Layer 5 of a small transformer language model trained on English Wikipedia (8 layers, counted from 0, width 128).
A neuron's activation on a vector x is SiLU(gate . x) times (in . x), where the dot is the dot product.
The model reads these tokens: " " "ord" "in" "ary" " m" "emb" "ers" " of" " the" " p" "ublic" " to" " pro" "c" "ure" " the"

The vector x that enters this layer's MLP at each token. A number n stands for (n - 500) times 0.0056.
0 " ": 506 542 355 364 468 769 504 464 662 656 545 776 641 499 555 255 474 670 480 186 706 585 601 510 489 699 647 353 554 622 566 650 509 352 678 148 555 544 539 314 727 769 577 622 496 246 527 311 684 528 550 519 448 587 440 602 267 213 611 628 435 560 528 211 715 356 372 581 504 421 506 660 326 499 520 310 334 739 624 694 556 546 409 409 631 647 594 793 497 509 636 585 379 390 767 510 533 446 630 434 396 485 453 655 869 530 408 598 511 624 785 266 334 347 338 485 329 529 629 417 524 521 742 307 430 472 604 378
1 "ord": 429 734 609 403 647 745 270 686 591 599 626 506 579 564 580 353 593 532 648 152 729 347 658 499 223 303 409 418 628 484 224 536 531 313 640 258 499 312 498 823 602 754 524 434 614 393 601 267 635 588 568 752 509 399 532 292 179 144 514 637 476 685 430 320 363 304 485 487 538 280 412 660 427 544 407 152 218 733 608 484 474 372 572 653 840 489 575 588 330 466 543 661 328 338 471 324 438 454 630 609 484 518 515 554 601 564 421 465 443 403 643 377 368 398 226 376 483 484 728 643 593 277 641 506 584 636 605 468
2 "in": 252 363 477 591 421 803 756 445 445 282 656 671 637 229 364 414 531 605 588 257 589 725 530 734 409 542 632 436 538 576 567 474 326 473 630 378 718 528 526 394 680 280 520 528 352 297 416 628 751 358 550 564 473 449 642 256 397 196 564 588 476 801 587 297 349 664 298 404 614 583 473 531 409 671 367 210 415 607 566 291 408 401 629 572 480 463 886 317 367 334 343 905 477 500 598 342 434 352 659 892 560 545 507 618 354 743 383 431 501 645 354 321 354 411 403 538 698 572 561 654 238 406 555 556 336 659 529 429
3 "ary": 518 474 491 425 629 633 468 403 509 481 839 573 695 451 569 198 387 691 556 221 776 412 593 612 616 700 744 346 713 585 369 348 456 475 555 183 636 524 695 277 651 677 424 506 288 483 346 397 580 264 552 599 411 488 369 415 333 338 536 496 347 576 452 150 586 501 408 472 679 408 558 531 495 383 383 233 327 456 454 675 313 385 603 410 664 557 562 769 487 359 560 588 434 516 679 461 472 538 713 365 330 414 440 484 742 730 434 581 581 650 618 401 266 137 436 610 451 458 748 590 465 469 684 360 574 404 534 232
4 " m": 541 430 434 440 560 613 520 625 618 563 387 459 598 489 545 335 428 567 432 249 741 532 619 479 536 454 557 339 447 548 466 816 536 359 407 240 584 364 521 411 571 628 768 422 233 407 575 640 599 256 554 462 507 650 384 344 315 392 613 678 384 716 451 219 607 493 505 464 443 369 475 667 434 593 104 404 333 610 637 543 473 248 374 625 635 675 407 615 620 470 396 612 346 625 684 383 605 569 823 525 408 520 435 525 935 606 539 466 537 426 724 285 88 336 218 531 363 513 734 708 503 446 526 516 608 682 638 429
5 "emb": 485 534 551 278 405 765 405 754 505 473 646 436 687 623 861 412 450 522 474 272 469 610 661 644 391 527 527 383 429 338 737 336 583 412 648 60 506 455 619 651 367 648 823 198 182 216 591 148 544 343 726 855 503 543 566 426 655 368 643 412 327 625 511 375 614 645 459 442 519 630 656 460 562 477 360 473 216 552 575 587 365 325 524 509 557 442 404 481 595 591 259 331 154 582 543 387 382 531 637 519 158 546 441 603 505 280 456 495 576 305 527 420 179 398 317 501 662 437 560 612 207 323 523 418 442 542 640 510
6 "ers": 435 448 499 186 329 818 400 496 345 450 764 593 487 327 484 243 538 645 538 130 624 350 643 433 332 538 623 591 594 583 559 418 411 329 505 31 518 423 538 608 748 706 479 410 310 319 334 317 667 226 494 461 271 525 420 304 330 213 585 451 245 642 483 480 544 555 394 611 655 379 420 650 635 558 282 247 365 512 548 577 271 556 719 409 574 609 567 598 681 373 583 665 350 445 621 402 630 392 855 320 393 710 537 412 601 649 389 594 532 656 681 565 292 242 517 579 644 513 561 667 563 336 675 374 501 498 373 513
7 " of": 391 392 394 459 425 621 338 510 740 403 617 563 566 566 609 248 459 632 481 203 574 448 598 533 479 724 670 305 570 669 581 588 696 443 608 96 541 544 542 302 624 569 372 619 520 240 604 530 709 493 530 540 370 365 656 322 348 350 687 470 380 565 554 56 605 463 251 473 478 510 518 546 407 452 600 195 368 548 585 477 371 325 417 542 655 601 585 621 485 510 556 576 383 520 678 416 555 418 684 308 491 527 547 521 860 624 335 494 497 738 694 452 316 264 462 451 375 450 606 575 493 507 835 277 299 596 642 285
8 " the": 541 582 422 324 499 786 604 419 601 471 737 570 544 602 544 332 380 573 431 218 665 549 545 545 569 750 532 330 521 548 500 543 617 403 589 279 626 560 722 434 577 669 487 625 527 474 519 506 660 669 494 541 372 519 476 411 369 161 613 539 341 565 605 28 648 529 407 500 493 420 573 617 455 479 420 252 377 615 703 759 462 277 395 591 510 645 520 641 476 416 622 604 286 463 592 478 463 453 750 316 486 509 349 625 973 488 344 528 538 654 740 301 167 348 420 534 474 495 605 457 526 586 708 354 510 471 572 137
9 " p": 563 514 597 368 584 625 407 413 558 556 405 468 622 412 480 326 461 524 286 121 753 557 350 480 525 402 351 403 441 490 457 554 643 225 589 191 431 465 426 450 444 823 831 541 252 476 619 514 562 320 460 505 400 637 366 424 454 239 581 451 324 697 559 238 566 582 452 742 361 322 626 641 513 583 244 307 449 531 593 384 502 346 519 570 499 715 504 518 716 525 510 543 237 631 467 385 644 636 687 416 473 553 412 648 854 321 507 209 356 646 603 364 217 379 305 542 508 504 565 662 481 396 748 571 648 499 710 395
10 "ublic": 620 674 574 425 444 576 559 414 465 399 719 494 442 500 803 455 393 638 438 247 681 334 635 695 238 545 671 443 444 367 564 241 453 415 500 115 414 505 667 598 371 666 547 613 452 516 322 427 595 179 612 431 625 645 527 242 435 90 525 486 485 505 435 215 477 474 362 367 625 600 653 528 656 451 246 131 248 435 616 460 346 264 528 570 675 571 562 701 611 329 490 503 70 719 728 536 406 502 715 532 593 658 419 494 536 359 461 488 507 546 479 276 184 268 401 723 660 568 715 271 528 304 589 523 571 460 532 517
11 " to": 520 377 598 502 710 805 521 621 532 537 601 362 476 538 519 421 439 628 417 173 441 352 620 624 278 502 460 465 440 607 637 533 599 419 251 236 543 287 685 572 544 488 551 712 282 218 523 746 716 421 513 591 484 362 540 376 286 453 589 463 365 587 433 127 794 608 509 543 656 575 584 511 462 491 495 123 470 585 378 502 483 363 337 537 498 520 349 752 601 517 422 432 257 582 591 314 372 602 853 203 469 671 609 465 744 498 497 239 464 642 594 614 230 473 415 625 507 456 884 568 443 423 758 323 461 568 577 295
12 " pro": 451 540 422 582 385 690 409 602 489 507 290 571 674 388 628 304 253 812 487 174 630 382 594 742 470 422 413 467 518 625 471 547 528 480 477 122 476 460 492 382 447 496 730 609 292 453 490 641 594 489 609 644 572 419 709 325 444 218 600 630 414 546 464 92 601 569 470 708 498 501 508 565 283 663 161 172 518 461 602 634 581 437 498 366 449 783 345 697 356 506 602 588 327 624 695 361 608 449 506 467 532 297 639 732 595 577 281 415 290 572 616 572 349 337 307 724 626 350 613 542 556 498 480 416 130 512 779 525
13 "c": 275 351 433 647 512 517 424 471 709 542 424 532 645 635 664 204 286 417 619 271 791 258 542 632 387 227 349 491 660 584 503 359 709 425 208 239 633 571 506 537 400 640 593 592 409 499 492 562 542 431 842 396 490 711 291 423 348 523 687 691 628 645 565 167 524 295 475 273 550 493 371 702 328 316 419 382 327 621 390 342 573 605 513 399 689 374 571 639 571 497 529 652 343 699 608 619 442 318 264 457 650 456 664 769 652 415 316 434 348 504 505 653 263 545 138 593 499 511 667 574 361 396 407 527 598 625 598 351
14 "ure": 301 480 650 572 532 524 607 388 482 351 557 404 709 476 905 412 207 599 649 143 530 221 703 647 182 424 527 612 726 578 522 472 643 473 688 98 330 391 536 726 530 393 335 551 70 369 521 620 532 493 398 566 320 737 450 534 407 404 548 493 540 802 532 286 374 463 423 552 558 484 409 506 330 362 363 315 451 677 607 519 666 383 611 431 696 738 645 598 375 481 525 329 575 464 735 761 292 360 422 510 517 370 785 691 492 553 498 547 406 471 538 796 241 271 531 462 494 434 462 545 372 397 516 561 549 714 440 681
15 " the": 553 563 434 345 559 788 614 428 604 521 736 514 492 671 569 344 442 578 452 177 635 463 538 519 545 772 464 363 499 608 542 625 539 463 502 200 604 503 626 456 615 742 491 597 448 383 582 508 686 612 492 578 401 572 500 423 303 182 547 536 382 567 573 28 665 547 467 445 443 451 519 616 442 488 415 171 425 587 618 741 490 309 412 621 553 621 542 676 430 481 627 560 266 437 664 498 432 494 689 342 470 523 395 619 964 537 359 521 523 640 681 283 126 363 411 560 406 524 644 490 537 603 680 386 532 482 556 123

Each question shows the input weights of one neuron of the MLP. A number n stands for (n - 500) times 0.0017.

n180 gate: 208 522 337 436 603 375 497 579 320 509 441 531 494 858 591 474 515 494 564 471 656 497 542 484 464 664 568 490 597 487 478 478 362 573 519 369 596 309 437 478 677 373 528 675 549 487 523 592 484 422 416 426 406 384 462 588 545 478 649 269 357 661 411 490 484 541 402 547 549 414 602 301 613 400 575 471 687 413 465 357 497 633 484 445 394 546 548 383 462 663 531 567 673 440 579 595 441 367 537 621 494 575 592 568 510 382 577 522 343 525 598 319 571 454 279 395 522 552 344 363 217 403 424 500 453 592 564 637
n180 in: 408 668 363 519 310 424 724 491 412 658 466 658 374 419 578 470 445 714 369 458 341 525 382 392 597 448 559 417 529 632 603 437 509 417 630 466 634 430 494 447 536 340 568 559 441 613 405 576 484 685 442 390 494 570 434 299 436 413 416 807 389 497 523 664 320 456 380 175 400 460 535 470 400 558 594 335 463 609 535 513 347 568 446 432 481 691 361 383 465 403 572 540 566 403 355 665 516 465 429 490 500 538 503 500 503 339 442 306 400 335 589 490 336 354 513 523 622 461 357 597 474 541 500 497 513 557 395 582
On which token does it fire most? 2 "in"

n23 gate: 383 532 413 679 612 438 716 664 532 313 544 563 364 408 414 368 487 464 386 513 650 542 618 327 706 535 510 598 490 316 468 718 391 503 490 634 366 394 610 385 446 627 468 529 363 342 550 581 510 619 434 418 583 509 657 397 345 620 546 503 620 570 388 517 503 532 400 261 523 677 614 412 316 457 454 471 558 605 626 546 550 611 296 424 765 569 487 503 503 606 510 466 600 539 574 354 493 432 535 503 459 513 772 460 570 535 513 558 497 351 434 263 465 636 548 678 391 536 704 372 433 551 288 532 494 623 464 469
n23 in: 468 465 569 518 400 395 532 500 448 421 507 565 737 378 496 621 357 684 401 460 367 577 443 398 762 442 558 617 382 375 521 643 437 640 429 407 334 450 619 382 304 637 730 148 442 425 406 683 440 357 664 268 590 517 465 528 389 610 766 486 535 446 390 518 347 472 699 451 389 428 458 555 425 400 708 556 463 652 664 302 522 177 532 606 344 486 468 601 465 448 507 419 573 420 442 535 298 409 606 504 339 663 683 616 726 400 528 444 542 472 463 345 380 550 538 460 423 482 607 424 464 382 666 451 563 560 560 386
On which token does it fire most? 4 " m"

n25 gate: 432 374 523 458 533 354 741 557 416 544 305 355 270 428 592 598 381 448 568 517 497 487 715 519 444 516 530 519 500 578 449 628 231 351 746 376 506 466 400 459 447 361 667 459 454 709 636 539 561 513 398 438 562 460 711 465 516 547 454 536 655 490 544 480 382 391 266 513 760 578 500 368 454 660 681 519 422 434 404 532 669 481 407 509 474 516 575 394 685 439 363 562 596 506 473 452 364 565 588 477 572 354 603 381 619 446 594 565 602 516 625 471 519 510 731 436 318 414 456 272 567 455 597 551 603 523 568 346
n25 in: 759 562 425 472 654 298 326 647 486 578 480 278 384 437 574 647 246 316 444 468 436 664 521 569 606 621 542 198 756 524 652 384 548 406 528 480 642 573 404 721 461 362 793 524 596 490 585 507 476 435 468 444 514 576 449 486 377 473 560 423 490 504 691 518 573 425 490 339 528 436 562 439 608 622 556 497 504 480 572 576 511 453 665 520 531 550 468 531 254 401 517 430 562 524 640 297 359 462 446 462 540 174 634 348 493 271 437 286 619 455 473 603 487 454 665 386 449 489 493 575 332 514 490 343 709 459 517 371
On which token does it fire most? 6 "ers"

n152 gate: 575 682 437 419 484 525 477 689 503 576 509 421 384 381 480 744 544 428 588 743 327 551 523 513 430 424 520 480 579 464 576 394 301 483 419 459 409 624 429 548 594 417 532 634 317 513 767 389 552 468 576 490 470 500 539 477 368 626 623 601 574 443 283 239 569 455 355 455 682 494 529 751 503 411 367 367 473 560 252 507 553 538 332 566 526 276 645 249 471 590 471 541 439 535 561 406 656 500 478 484 399 682 552 453 354 639 405 568 503 393 591 461 573 606 619 584 365 616 626 462 480 522 646 490 477 523 753 472
n152 in: 605 475 474 506 464 555 420 557 639 705 509 361 568 513 545 589 472 510 439 692 425 745 397 548 636 509 507 289 578 580 512 412 613 490 446 603 618 603 769 582 592 601 646 516 546 590 572 611 662 437 439 636 464 405 384 547 432 491 536 221 418 579 410 470 268 550 582 547 464 583 411 633 513 526 422 322 503 335 434 510 624 404 601 485 548 577 484 727 394 456 462 429 522 506 388 513 324 443 395 513 329 569 709 272 627 357 590 570 544 681 546 490 503 422 516 381 550 464 374 497 714 516 497 664 437 704 640 518
On which token does it fire most, and how strongly? 11 " to", at about 1.9

n155 gate: 439 511 658 421 420 527 507 412 592 434 319 635 649 580 416 522 659 676 583 496 529 246 385 396 431 666 463 392 634 514 465 401 408 582 443 486 557 773 475 511 309 639 611 430 452 746 779 525 436 585 308 301 482 380 278 440 536 562 362 522 692 515 567 552 522 376 543 567 529 365 368 552 413 280 391 350 414 242 479 325 713 510 663 497 561 441 348 507 400 528 620 431 808 574 522 582 522 486 341 615 389 658 532 595 547 650 295 250 556 357 541 610 448 489 592 688 546 431 242 504 526 482 507 631 504 496 589 582
n155 in: 579 706 426 434 493 629 427 591 350 343 350 401 410 397 377 654 170 338 602 530 587 536 639 467 460 290 544 411 570 480 397 584 646 328 579 400 467 306 507 374 628 705 542 590 702 414 490 454 402 481 447 653 500 506 542 532 656 621 580 589 556 375 469 442 586 562 464 660 583 392 441 387 523 527 500 510 483 423 432 395 689 702 454 484 632 500 450 366 401 383 630 607 549 630 718 680 550 467 503 329 420 471 363 534 383 426 384 487 662 556 373 362 311 456 520 609 584 507 517 609 347 429 355 292 536 438 566 506
On which token does it fire most, and how strongly? 13 "c", at about 2.2

n237 gate: 567 449 474 356 448 528 510 519 364 484 590 562 633 429 584 583 417 468 535 467 549 484 689 535 507 506 680 590 510 345 459 588 506 557 462 625 526 594 579 601 621 451 472 488 405 516 556 459 586 629 558 413 296 561 450 427 503 543 549 847 541 536 576 576 445 620 595 750 510 352 640 324 503 542 471 478 637 503 585 522 595 677 506 559 622 305 623 440 500 616 679 540 683 387 682 319 572 379 537 503 587 663 389 526 523 478 526 567 645 548 380 306 432 608 424 467 569 571 517 416 414 284 545 736 335 596 331 771
n237 in: 561 588 691 292 392 532 417 434 394 452 441 408 444 488 494 481 465 506 574 544 653 660 242 436 481 453 528 512 509 441 288 256 621 263 314 560 531 570 433 494 572 509 554 422 275 414 500 424 424 657 509 336 658 576 512 642 475 399 475 448 394 409 678 670 392 545 334 618 587 645 436 417 580 525 488 585 513 527 455 491 563 473 570 533 442 423 568 518 521 485 497 656 524 500 601 293 637 497 536 328 530 392 497 394 366 506 617 591 681 396 538 622 595 559 409 320 615 366 663 494 563 470 518 527 591 439 509 322
On which token does it fire most? 6 "ers"

n106 gate: 526 612 536 448 459 616 552 605 534 522 261 430 488 626 465 557 545 546 399 589 591 651 480 347 688 438 453 549 497 471 347 691 514 482 451 534 442 506 285 287 731 462 542 520 509 447 536 595 388 403 389 509 383 420 506 546 532 475 594 558 405 429 617 497 625 457 494 609 394 539 293 443 631 445 518 307 660 559 457 393 601 388 511 455 343 433 599 632 384 528 489 320 617 506 479 488 585 494 550 610 469 387 477 524 432 559 694 440 332 440 375 373 486 415 537 607 440 435 343 514 536 438 662 531 566 376 414 594
n106 in: 467 518 568 428 306 460 473 515 455 340 584 642 597 552 430 441 506 467 533 604 402 473 533 470 588 485 592 563 424 437 292 556 411 325 655 400 653 329 435 485 392 439 526 520 720 645 592 539 464 264 743 321 625 414 521 604 321 532 463 512 509 577 562 266 343 503 562 420 603 584 512 559 261 551 613 402 434 512 500 509 577 558 666 477 452 509 397 420 467 529 674 589 627 355 491 604 411 464 523 641 424 394 330 472 503 468 653 524 429 452 483 461 579 653 515 602 293 509 463 696 429 476 485 532 598 500 464 549
On which token does it fire most? 11 " to"

n31 gate: 325 610 427 568 629 600 657 471 558 586 725 731 513 269 526 459 578 353 516 527 543 555 867 458 533 475 483 624 559 530 401 542 551 606 487 580 539 559 429 369 704 550 386 401 633 395 460 702 681 532 569 619 550 559 712 629 460 708 709 546 464 687 412 430 507 433 384 445 573 355 539 625 493 415 420 568 565 525 506 826 600 386 642 412 425 509 490 436 604 320 538 478 539 580 382 620 513 575 481 546 519 529 364 603 550 503 533 442 449 639 334 468 443 550 652 500 423 563 554 430 678 628 334 458 439 584 468 559
n31 in: 570 523 404 241 500 400 524 619 480 539 520 565 306 459 725 671 613 517 476 507 531 288 314 493 411 627 730 611 272 507 690 616 434 518 534 484 342 599 447 493 410 442 428 388 407 690 438 403 453 566 616 598 626 429 341 391 493 337 480 692 637 628 654 396 402 599 480 450 493 705 507 483 293 754 510 270 444 520 599 708 363 451 423 558 594 458 537 417 661 513 378 526 510 391 642 540 445 517 565 335 369 437 580 517 575 640 460 420 500 447 513 507 529 346 447 642 665 749 458 605 462 530 584 662 570 691 443 526
On which token does it fire most? 2 "in"

n232 gate: 645 494 653 675 480 593 575 404 522 437 494 563 293 510 516 520 528 600 344 520 431 519 575 539 648 440 417 555 281 458 440 522 455 564 377 380 484 451 305 389 527 483 453 497 560 529 241 513 616 408 552 503 431 519 401 663 372 396 434 503 542 457 490 377 200 465 401 583 549 700 445 443 425 438 553 362 368 667 356 484 483 377 455 653 422 726 520 494 510 500 487 618 503 455 356 487 856 593 321 769 465 424 584 460 411 701 604 800 621 407 481 474 620 385 510 450 564 615 456 500 513 478 587 385 353 539 510 549
n232 in: 491 463 497 417 541 669 330 378 668 482 275 557 469 491 572 644 366 234 512 402 349 613 382 537 393 416 301 543 447 562 461 561 561 400 417 521 395 591 295 454 335 633 425 388 405 528 437 466 408 497 450 500 375 382 567 540 650 344 594 667 543 341 539 443 397 406 436 616 506 410 525 458 431 444 440 528 429 340 347 688 557 611 469 425 478 590 391 500 447 357 521 583 408 555 446 506 484 568 374 299 533 445 537 538 403 578 410 580 451 531 577 531 380 541 503 203 470 431 622 370 586 427 417 570 531 361 632 250
On which token does it fire most? 12 " pro"

n247 gate: 476 482 355 583 386 661 417 474 447 471 365 629 563 584 362 283 619 388 396 443 440 546 405 444 569 523 542 388 503 545 589 558 424 407 488 575 603 753 366 378 554 533 334 480 461 467 551 635 767 578 509 485 449 556 453 491 470 489 578 491 415 461 390 476 309 608 471 421 413 626 497 500 631 449 602 409 574 572 561 420 600 483 348 543 515 386 401 465 379 395 584 537 602 433 244 477 717 494 394 423 500 448 488 479 554 437 373 494 488 556 437 427 457 169 430 482 448 422 482 636 403 630 453 494 301 574 362 483
n247 in: 254 503 601 470 339 562 422 523 604 368 609 323 435 493 521 577 480 561 554 448 497 613 408 527 255 418 555 775 579 527 440 367 507 472 584 540 341 632 416 533 437 386 490 414 638 438 552 537 500 357 527 428 699 497 290 580 425 516 696 588 480 629 599 403 411 530 517 540 473 556 281 447 445 428 576 503 596 477 363 581 521 395 453 507 510 644 404 507 646 620 560 520 490 657 616 679 711 348 467 368 115 470 436 663 455 391 585 584 347 507 448 396 559 137 698 437 520 748 461 553 479 606 324 480 433 561 507 361
On which token does it fire most, and how strongly? 7 " of", at about 2.8

n105 gate: 564 453 510 439 559 487 296 627 483 612 543 309 303 655 393 500 412 320 333 493 708 620 575 446 500 586 344 599 758 438 387 717 530 390 568 320 463 746 661 393 612 615 517 507 392 469 483 605 432 537 552 648 503 588 671 594 583 615 369 640 422 371 673 318 428 265 318 450 203 579 595 274 418 390 445 446 564 377 534 544 695 540 399 470 667 665 497 402 524 577 463 497 429 540 588 507 493 443 615 589 550 560 537 632 383 434 483 395 373 632 353 659 725 580 480 546 483 483 475 483 402 637 510 389 554 544 453 584
n105 in: 402 430 357 416 798 554 556 572 341 548 354 690 585 500 280 511 338 598 426 675 422 503 454 559 411 402 400 370 316 740 428 462 455 496 675 418 363 470 614 400 658 536 469 503 504 609 464 353 552 517 574 673 575 470 565 389 319 598 208 539 538 353 413 644 528 227 379 389 518 615 528 671 539 253 518 590 679 428 479 350 622 429 666 486 581 642 514 507 532 431 517 547 569 534 305 476 250 667 571 377 537 483 580 371 198 476 419 389 462 587 648 427 258 446 420 486 345 454 460 654 540 551 573 365 420 570 469 413
On which token does it fire most? 10 "ublic"

n273 gate: 475 514 660 589 547 548 617 329 454 648 331 703 295 536 356 346 476 376 422 164 641 448 386 667 374 569 326 518 267 564 621 486 374 359 673 535 532 426 556 399 580 529 528 725 413 554 456 705 539 510 385 633 446 578 524 612 360 552 403 347 475 416 485 595 536 350 370 444 403 538 708 356 589 632 468 655 515 324 413 525 475 472 535 579 475 503 496 528 464 681 629 612 626 374 610 468 435 472 486 418 552 507 567 525 334 152 457 493 437 479 401 451 479 359 468 423 437 738 349 368 174 274 564 434 549 549 719 615
n273 in: 227 776 646 605 618 763 334 441 716 551 657 427 443 557 477 551 540 331 526 615 611 544 466 549 523 504 462 624 504 489 452 644 474 527 605 540 515 772 318 467 739 289 507 412 431 371 500 489 545 463 504 432 401 446 478 304 280 460 599 421 433 631 445 654 671 378 266 433 336 598 597 672 674 568 343 410 598 291 259 534 646 672 574 594 568 471 481 675 267 382 651 240 571 544 772 691 561 302 515 504 682 474 627 504 668 511 538 534 463 504 529 485 566 703 381 384 511 687 606 434 539 555 294 396 649 470 571 436
On which token does it fire most, and how strongly? 0 " ", at about 1.6

n8 gate: 662 558 537 562 702 562 369 464 446 761 472 353 559 309 493 571 381 547 449 485 496 372 635 453 518 384 415 489 401 544 776 689 271 572 579 528 435 621 507 450 582 493 511 528 637 533 615 771 353 447 617 507 434 497 400 790 756 310 651 714 482 574 568 582 376 389 317 532 551 353 320 639 635 551 555 612 383 525 550 536 374 472 306 549 344 542 449 457 518 543 482 535 479 603 410 658 592 421 496 500 370 521 439 404 305 482 467 507 831 507 451 615 546 61 486 691 504 563 451 535 306 536 467 457 643 561 312 359
n8 in: 436 582 450 661 333 565 504 622 169 485 456 307 557 481 519 410 446 729 602 603 634 611 655 673 527 507 389 406 359 780 515 530 626 406 526 393 609 461 463 518 361 446 230 551 550 428 208 478 507 533 306 519 572 374 703 415 671 165 458 379 470 728 512 431 455 574 537 299 561 580 403 500 371 341 401 582 578 665 530 579 504 693 649 449 609 471 397 493 391 419 755 403 541 496 488 537 477 825 558 477 467 647 575 442 424 329 609 616 400 257 453 384 577 596 429 550 319 641 625 540 612 537 406 448 760 695 661 532
On which token does it fire most? 4 " m"

n87 gate: 503 584 497 497 487 572 598 362 465 427 472 449 381 480 559 365 516 539 412 497 473 513 395 279 662 465 537 422 589 385 576 538 539 745 529 401 562 339 303 334 614 660 490 510 324 490 597 328 474 638 589 342 517 447 433 474 609 576 530 451 422 517 409 460 247 641 429 497 517 437 481 486 658 310 490 526 691 681 519 575 613 547 455 566 369 166 457 394 500 542 548 484 597 510 480 481 739 545 390 565 468 503 241 470 530 402 340 759 577 425 663 250 408 646 436 483 555 543 697 529 460 548 575 384 384 607 344 516
n87 in: 551 776 461 388 429 402 478 566 592 379 401 506 286 552 432 447 426 481 510 523 529 497 599 698 406 417 673 423 361 674 584 503 503 497 506 487 503 448 671 519 398 497 484 656 308 616 395 430 418 481 804 542 630 555 352 450 497 553 464 577 678 526 503 415 503 601 528 446 565 620 401 437 639 699 581 649 483 494 538 487 500 522 424 685 561 652 500 273 718 613 462 439 311 594 487 452 285 560 571 558 547 453 408 448 575 398 519 325 638 544 629 611 410 529 680 371 563 565 257 331 467 453 497 434 434 694 541 585
On which token does it fire most, and how strongly? 5 "emb", at about 1.4

n75 gate: 437 597 611 458 227 326 416 466 524 537 317 510 553 468 411 591 621 454 619 347 479 713 619 455 461 713 550 402 514 581 732 352 638 434 542 620 636 646 697 555 349 307 350 654 489 366 618 294 340 648 433 401 319 520 435 607 546 656 493 714 587 421 631 288 521 466 642 548 262 547 465 413 440 680 504 618 467 595 469 507 493 605 514 547 458 608 677 663 693 466 545 711 483 483 619 608 607 312 398 318 412 565 486 454 603 503 735 392 438 413 476 629 520 593 327 601 428 411 482 544 435 435 301 572 327 465 517 457
n75 in: 372 479 738 490 511 553 483 500 332 534 359 379 465 451 735 327 720 510 521 747 698 353 427 434 320 416 535 621 489 441 415 524 456 522 476 588 483 401 425 537 393 355 476 652 624 591 489 600 77 415 475 440 381 606 309 534 384 332 581 583 455 571 536 343 476 322 510 514 711 567 548 496 521 657 542 493 276 510 449 493 411 436 527 741 695 654 539 637 594 463 500 606 319 353 529 355 454 638 490 576 540 391 500 277 398 577 486 572 555 469 620 369 712 556 695 461 654 560 457 459 514 673 604 401 421 348 497 507
On which token does it fire most? 5 "emb"

n82 gate: 493 576 619 646 503 554 350 536 661 655 423 539 598 382 349 569 378 370 527 510 622 395 653 633 554 542 537 477 335 507 516 291 418 455 560 614 729 538 398 432 422 347 490 331 585 363 524 603 592 441 386 342 588 430 526 516 664 629 676 590 563 565 514 374 664 467 513 424 470 413 424 500 490 436 655 507 274 494 706 546 486 403 480 551 487 162 473 464 307 480 696 439 526 402 634 444 541 460 404 696 594 337 559 320 436 494 487 421 539 553 612 632 432 503 582 692 467 530 507 299 586 454 344 526 319 804 378 554
n82 in: 660 282 521 616 458 320 545 652 307 560 450 480 528 594 451 411 431 476 613 479 357 207 345 675 521 517 325 579 555 397 717 665 439 457 582 490 644 568 497 308 486 556 623 497 336 338 412 466 395 453 472 431 406 451 547 486 486 609 444 466 405 542 493 324 714 648 432 463 538 659 599 407 521 572 611 514 400 493 574 428 349 473 592 431 462 351 417 314 315 547 254 608 781 571 440 578 629 429 331 668 566 383 456 420 570 251 500 551 429 408 655 510 397 245 476 447 416 573 411 396 525 299 462 598 463 578 568 676
On which token does it fire most? 2 "in"

n58 gate: 381 500 503 341 674 292 383 503 590 645 491 619 451 359 523 450 693 626 545 573 355 481 451 477 740 525 510 490 448 523 494 452 503 337 610 608 370 605 465 557 676 642 509 459 437 536 463 293 539 459 664 575 319 540 586 458 500 670 477 425 484 397 507 660 647 497 439 516 707 704 571 551 333 513 510 716 551 405 471 396 656 387 522 303 588 409 503 535 403 672 596 553 449 551 510 400 698 539 569 416 440 402 555 404 595 456 610 445 643 320 441 606 330 668 513 650 465 444 517 494 467 529 623 621 808 623 674 525
n58 in: 547 410 615 467 577 289 446 578 557 546 412 633 456 489 419 616 479 612 551 673 511 589 598 533 496 420 548 493 643 511 306 539 568 451 579 702 355 521 504 511 626 774 437 412 338 460 708 677 525 457 555 679 379 334 660 350 376 675 577 544 464 515 342 660 471 479 504 414 361 434 709 696 558 606 654 460 519 458 546 648 689 412 593 566 478 605 522 336 442 212 447 677 693 625 664 403 559 500 448 710 535 535 504 784 636 623 772 795 653 594 451 410 331 740 453 373 646 331 410 496 489 486 428 628 489 633 435 393
On which token does it fire most? 11 " to"

n160 gate: 556 530 405 411 467 513 497 575 726 677 436 522 507 446 470 490 420 467 384 483 513 350 221 431 557 647 439 520 440 523 413 389 425 687 503 374 391 450 791 341 408 486 545 481 470 563 375 596 668 477 393 543 634 497 422 575 547 490 298 497 198 697 514 469 530 405 556 556 406 407 569 228 427 650 332 592 348 500 696 695 585 587 395 500 530 369 600 366 470 562 367 529 585 435 377 385 672 530 628 642 275 425 464 412 503 603 550 576 565 405 475 744 465 460 562 309 464 480 466 688 367 429 348 451 569 457 622 554
n160 in: 400 617 419 552 291 517 604 493 503 768 557 490 437 385 587 493 457 500 223 673 581 537 237 431 402 480 313 479 472 458 466 537 503 417 565 466 500 375 510 392 514 426 567 433 458 552 408 448 514 323 378 416 444 371 483 640 497 567 525 476 431 720 525 752 677 262 422 592 455 387 479 453 510 615 693 521 334 712 337 614 489 339 739 313 697 497 681 442 628 653 425 556 524 507 532 469 535 411 517 545 443 571 442 348 623 664 818 610 602 452 367 613 433 567 456 589 514 454 676 625 546 510 407 782 609 486 565 645
On which token does it fire most, and how strongly? 4 " m", at about 3

n182 gate: 470 416 559 396 555 445 567 682 266 631 582 428 592 606 425 472 338 470 392 421 490 437 615 490 651 533 479 342 224 588 674 599 400 472 554 582 352 336 277 464 455 386 441 661 486 320 600 507 503 533 370 452 579 622 682 487 340 604 733 476 386 441 521 600 531 201 633 367 428 493 644 567 412 558 336 467 500 595 749 517 648 389 430 328 280 448 650 417 294 613 546 587 324 520 556 393 493 403 386 578 510 791 520 517 445 605 561 473 556 493 448 490 592 383 447 618 467 456 500 516 427 523 530 454 457 436 477 728
n182 in: 435 402 466 416 666 437 632 590 344 500 411 447 537 452 396 636 542 478 548 407 548 439 548 580 667 691 661 723 382 485 382 482 579 637 398 432 577 577 439 723 582 780 642 543 608 629 459 624 616 389 474 389 567 472 568 475 485 532 385 562 576 770 568 523 603 561 319 439 645 387 398 375 522 662 504 478 401 322 594 580 519 596 478 684 680 390 696 308 515 586 619 409 489 586 542 787 493 805 680 701 855 514 431 366 474 447 544 391 356 649 328 416 536 623 554 319 381 493 371 529 511 579 606 471 789 576 700 556
Its two highest activations, in order, are on tokens 2 "in", 4 " m"